Layer 10 of a small transformer language model trained on English Wikipedia (14 layers, counted from 0, width 96).
Take only the direct path to the model's output, skipping the later layers: a vector added to the residual stream pushes a token's score in proportion to its dot product with that token's output vector.

Output vectors of the tokens that the questions are about. A number n stands for n times 0.0019.
"IUCN": -98 165 -214 -103 -305 289 -68 218 202 30 170 -343 -10 45 -156 -57 -77 9 186 -131 61 -338 139 191 -135 191 219 297 -180 80 -62 182 -111 207 -206 39 -263 13 206 -115 120 -347 -217 -407 150 132 -95 -35 -220 121 164 -131 -42 395 0 124 -61 157 -79 -388 -196 -47 -184 -265 292 -26 246 88 -220 -124 -6 -166 125 -11 -103 -298 203 90 255 -197 18 -112 -61 254 -125 -115 -307 -169 363 158 -184 -235 48 192 185 -342
"aw": 108 76 -4 129 -135 -70 81 185 -128 -304 140 -279 50 0 29 -73 176 -90 24 -114 131 -139 -114 175 -80 178 50 64 -176 153 55 87 -101 -42 -191 111 -178 -189 260 -37 -389 -20 -94 -14 10 29 -109 -161 112 93 122 18 84 186 -131 40 25 -85 -187 -257 33 84 -75 155 270 -130 178 -101 -24 -188 -119 -191 44 -45 10 -67 0 173 41 -175 -126 12 -21 256 130 -26 -64 145 203 218 -206 -58 -23 143 195 -221
"ency": -38 56 -212 -73 -130 82 155 210 -19 -55 244 -356 -127 204 -46 72 72 57 -105 -216 179 -374 114 176 45 -88 215 196 89 22 82 -97 50 88 119 -43 144 54 190 41 -91 -81 36 -30 102 63 -12 61 -409 77 87 163 -82 271 110 -208 -73 -85 -143 211 -10 101 -121 82 358 -208 110 -82 225 -142 -158 -37 99 -128 -90 -154 159 172 165 -79 -166 203 -140 443 117 -199 30 -58 358 143 -158 -174 175 309 -8 -96
" previous": 116 151 172 30 -133 168 65 -16 31 -120 80 -5 -130 57 108 28 0 -49 11 -10 -57 -210 203 143 -53 -74 135 121 -39 138 5 52 -261 99 -3 -48 28 -43 151 -56 0 -280 -8 -133 28 195 6 -34 30 -62 63 169 -3 91 146 30 54 -299 -83 -137 -69 -174 0 -51 16 -8 12 -190 20 -63 27 -55 25 91 -120 -142 54 -4 73 -241 -177 14 -17 26 -58 -184 -37 -16 256 46 -133 -266 58 215 56 71
"train": 12 229 -28 -252 238 29 170 -51 -21 -99 108 -206 -92 -214 -12 -15 134 109 -10 -80 192 -351 210 -63 -126 -43 128 120 -209 -86 -9 76 93 79 35 254 -99 -155 19 -106 69 -159 97 58 185 24 -155 -225 9 3 122 155 -112 245 56 -37 -202 40 211 -191 5 -95 -75 25 185 116 163 -6 155 -96 142 -146 104 149 -143 -123 102 213 289 -79 -34 121 -69 31 -9 -197 -174 -16 210 179 -227 -121 87 190 96 -134
"ular": 79 149 -314 158 -121 -42 270 -274 -68 -97 43 -193 70 -256 156 235 105 146 -35 -202 166 -188 96 -14 -97 -45 -40 -9 12 -38 193 41 17 144 -206 167 -179 -66 -84 -213 60 -128 -158 -93 28 28 -153 106 -186 228 250 90 -53 150 0 -4 -235 -10 -147 -50 -192 88 -230 196 277 -44 146 77 34 -121 -5 -26 93 -103 58 -99 96 157 57 -304 -151 90 58 302 -25 -204 104 -216 290 134 -192 -46 316 201 13 -289
" |": 49 -57 164 209 -131 21 -7 119 4 121 -32 138 161 15 63 -87 -90 -105 85 71 85 39 12 25 -72 -156 -46 -108 85 -70 98 -104 97 71 32 107 130 142 -23 -99 -166 117 -201 -54 -78 -69 163 -141 106 -55 -156 -85 89 119 -80 83 -125 -332 23 172 75 -27 -267 6 -105 77 29 35 23 -99 -72 95 64 184 64 273 97 30 103 -11 138 -17 41 -79 107 47 108 78 -133 5 40 -38 -73 -143 -35 84
"ssel": 0 277 -114 81 91 -60 198 263 -95 -184 -10 -404 59 82 18 43 -183 -18 82 -113 146 -169 29 88 -139 189 232 143 -255 258 65 -35 -129 358 -89 199 -23 54 371 -90 -81 -250 -122 -34 302 41 -169 -247 -145 -104 114 124 55 98 119 10 -87 -115 -225 -25 -73 -90 -38 121 315 -112 214 3 151 -126 184 -83 40 73 -62 -123 -12 296 -125 -56 19 272 3 150 -86 -62 -10 -121 242 410 -123 -159 190 468 76 -30

Each question shows what one neuron of this layer's MLP adds at an activation of 1. A number n stands for n times 0.0005.

n229: 44 54 -124 3 -20 -94 52 -154 220 -19 98 -315 -75 -26 73 -77 10 -10 -127 -190 -241 31 13 86 53 -86 -247 -63 -6 114 -126 72 106 -14 74 101 29 -102 128 -45 -52 13 219 -165 -107 130 67 -99 152 176 -134 23 141 -132 -7 -128 118 3 10 -113 32 75 -28 -10 -55 -119 -20 -28 -68 -36 -45 104 222 -52 88 -6 -106 161 -16 139 99 -151 -122 30 127 57 -40 77 -65 68 -212 -91 -56 -20 -349 -10
Which of these tokens does it push up most? "aw"

n272: 17 -9 -181 -17 122 -141 -39 -25 92 140 67 104 -43 41 5 -58 80 60 152 77 16 16 -50 113 -57 -341 -74 12 -55 -66 -90 -57 0 159 38 36 50 -34 195 93 21 -44 -83 123 56 -253 39 -67 -159 -23 129 -46 144 -96 128 -140 36 60 -86 -21 -106 -122 -246 45 -85 -59 -67 16 169 -77 59 -37 195 15 -49 -103 -122 -164 -129 9 -59 -141 -30 85 -40 80 77 -65 150 -36 -97 109 57 -204 122 62
Which three tokens does it push up most, strongest first? "ency", "ular", "ssel"

n369: -9 13 -13 64 0 49 -237 -65 54 -112 -92 -18 49 -25 29 -82 41 105 35 62 20 44 -3 22 -112 -49 -158 25 47 -121 21 98 -195 13 -69 -122 78 3 118 15 -108 -75 231 -45 94 -121 51 138 -190 7 -61 -3 172 58 178 91 -67 -166 16 132 -6 -66 49 202 0 -22 -38 196 -206 -107 -165 90 -88 206 -74 -28 -213 91 201 -142 27 -129 -115 -18 -18 -102 69 217 -89 -38 -163 63 -27 -3 33 261
Which two tokens does it push up most, strongest first? " |", " previous"

n59: -6 217 -199 227 124 -125 62 37 -53 -207 -109 81 -117 153 107 -129 -36 126 -18 -156 25 19 -206 182 15 -55 -48 -8 22 6 -25 14 -180 -37 54 100 0 34 -22 48 80 -50 41 -90 -42 -28 -92 -64 -76 85 -91 -40 75 51 21 -66 78 -44 -3 -127 -143 24 80 53 -132 91 -36 190 -100 -121 38 -45 267 149 -78 85 62 92 45 -96 160 160 -66 22 -54 15 -37 -90 -174 15 -4 99 54 21 194 73
Which of these tokens does it push up most? "ssel"

n371: 136 -20 159 109 95 156 104 -41 20 49 41 -80 -52 101 -147 209 93 60 37 263 -42 -91 28 19 -68 -74 -104 -22 -36 110 45 -24 -34 170 8 103 80 -18 50 -110 -28 159 24 50 -12 -81 -138 118 137 44 174 75 -71 82 9 -201 -134 109 101 -11 155 87 81 200 -152 -75 166 -116 12 78 -97 -29 -70 65 30 -25 -24 -50 43 -15 -59 53 -17 130 -21 -70 -91 89 -192 17 126 26 -32 -78 -24 -94
Which of these tokens does it push up most? "train"

n235: -113 -176 7 -70 208 68 85 -137 -144 -178 77 -24 -109 -6 99 94 -13 -169 16 211 58 -17 -91 -46 51 139 82 -12 -81 108 113 43 68 33 54 27 136 -145 -13 102 -193 -47 -213 8 118 -126 -178 -53 15 -164 83 10 19 27 87 13 -26 32 97 41 -34 110 -124 -66 -17 78 -185 -123 113 -172 3 -57 -406 -310 0 0 -36 73 -102 -178 96 114 96 -105 -51 36 93 -69 -30 151 60 10 -88 116 -139 -68
Which two tokens does it push up most, strongest first? "ssel", "aw"

n176: 23 46 -31 -163 -30 62 16 62 -50 45 -18 -84 45 23 -35 106 5 90 -55 81 -152 62 44 215 -93 -33 -162 298 111 -34 -2 93 -107 -3 119 -54 85 46 49 -42 -84 -70 -51 -61 -144 -168 96 -40 163 -32 183 -11 61 -96 -139 42 0 51 -84 -99 137 -3 40 -118 75 -67 -99 -100 -113 -3 70 178 122 -66 46 91 108 -17 66 175 -55 32 -157 -143 45 -24 0 40 -3 31 -132 -38 13 64 -6 -21
Which of these tokens does it push up most? "IUCN"

n313: -70 61 27 15 -98 19 150 -32 -109 -192 -106 112 -121 -50 -200 32 -41 -95 -144 0 -40 57 -40 15 101 -49 -17 -283 95 -50 -86 9 99 -72 -105 21 -68 -23 -16 -148 78 -40 -20 64 289 65 -26 -3 -95 14 -189 99 -286 -50 16 130 -25 -92 78 72 -132 -143 171 -59 -3 -120 -472 -37 -10 -28 43 24 253 -16 33 -22 -3 24 -41 121 41 142 -29 -49 -42 -162 -131 -128 -117 112 149 16 120 102 76 -190
Pushed down most: "aw"

n350: -28 -118 108 227 30 -49 104 75 -19 -3 -37 -6 92 -91 114 137 22 19 209 13 -218 -55 -116 15 -163 155 -120 -37 277 67 -123 -89 -89 66 95 6 -56 198 79 40 204 -44 -170 14 213 -46 54 -62 82 21 -40 88 57 -119 107 -71 -3 3 142 -117 -3 76 39 -215 221 -34 38 165 -30 -107 106 3 0 -57 -92 -66 -7 52 -141 -50 75 48 -112 -12 -48 144 209 -18 -52 16 30 231 131 -10 -120 -41
Which three tokens does it push up most, strongest first? "ssel", "ular", " |"

n110: -109 10 -127 -69 -206 93 -55 93 221 -15 -53 30 -25 221 -23 -143 -58 120 3 142 10 -42 45 -53 29 63 -94 -46 -65 -103 -131 -53 27 -188 111 181 -54 -77 -23 252 -42 274 52 -78 -11 -159 121 138 114 -46 103 -76 36 200 -20 96 -81 38 -16 99 -86 19 -74 -32 48 133 83 -59 -47 176 -184 40 -120 -32 -25 0 -74 96 62 67 -76 95 137 39 46 -127 163 101 128 -192 -18 -309 -145 164 44 92
Pushed down most: "ssel"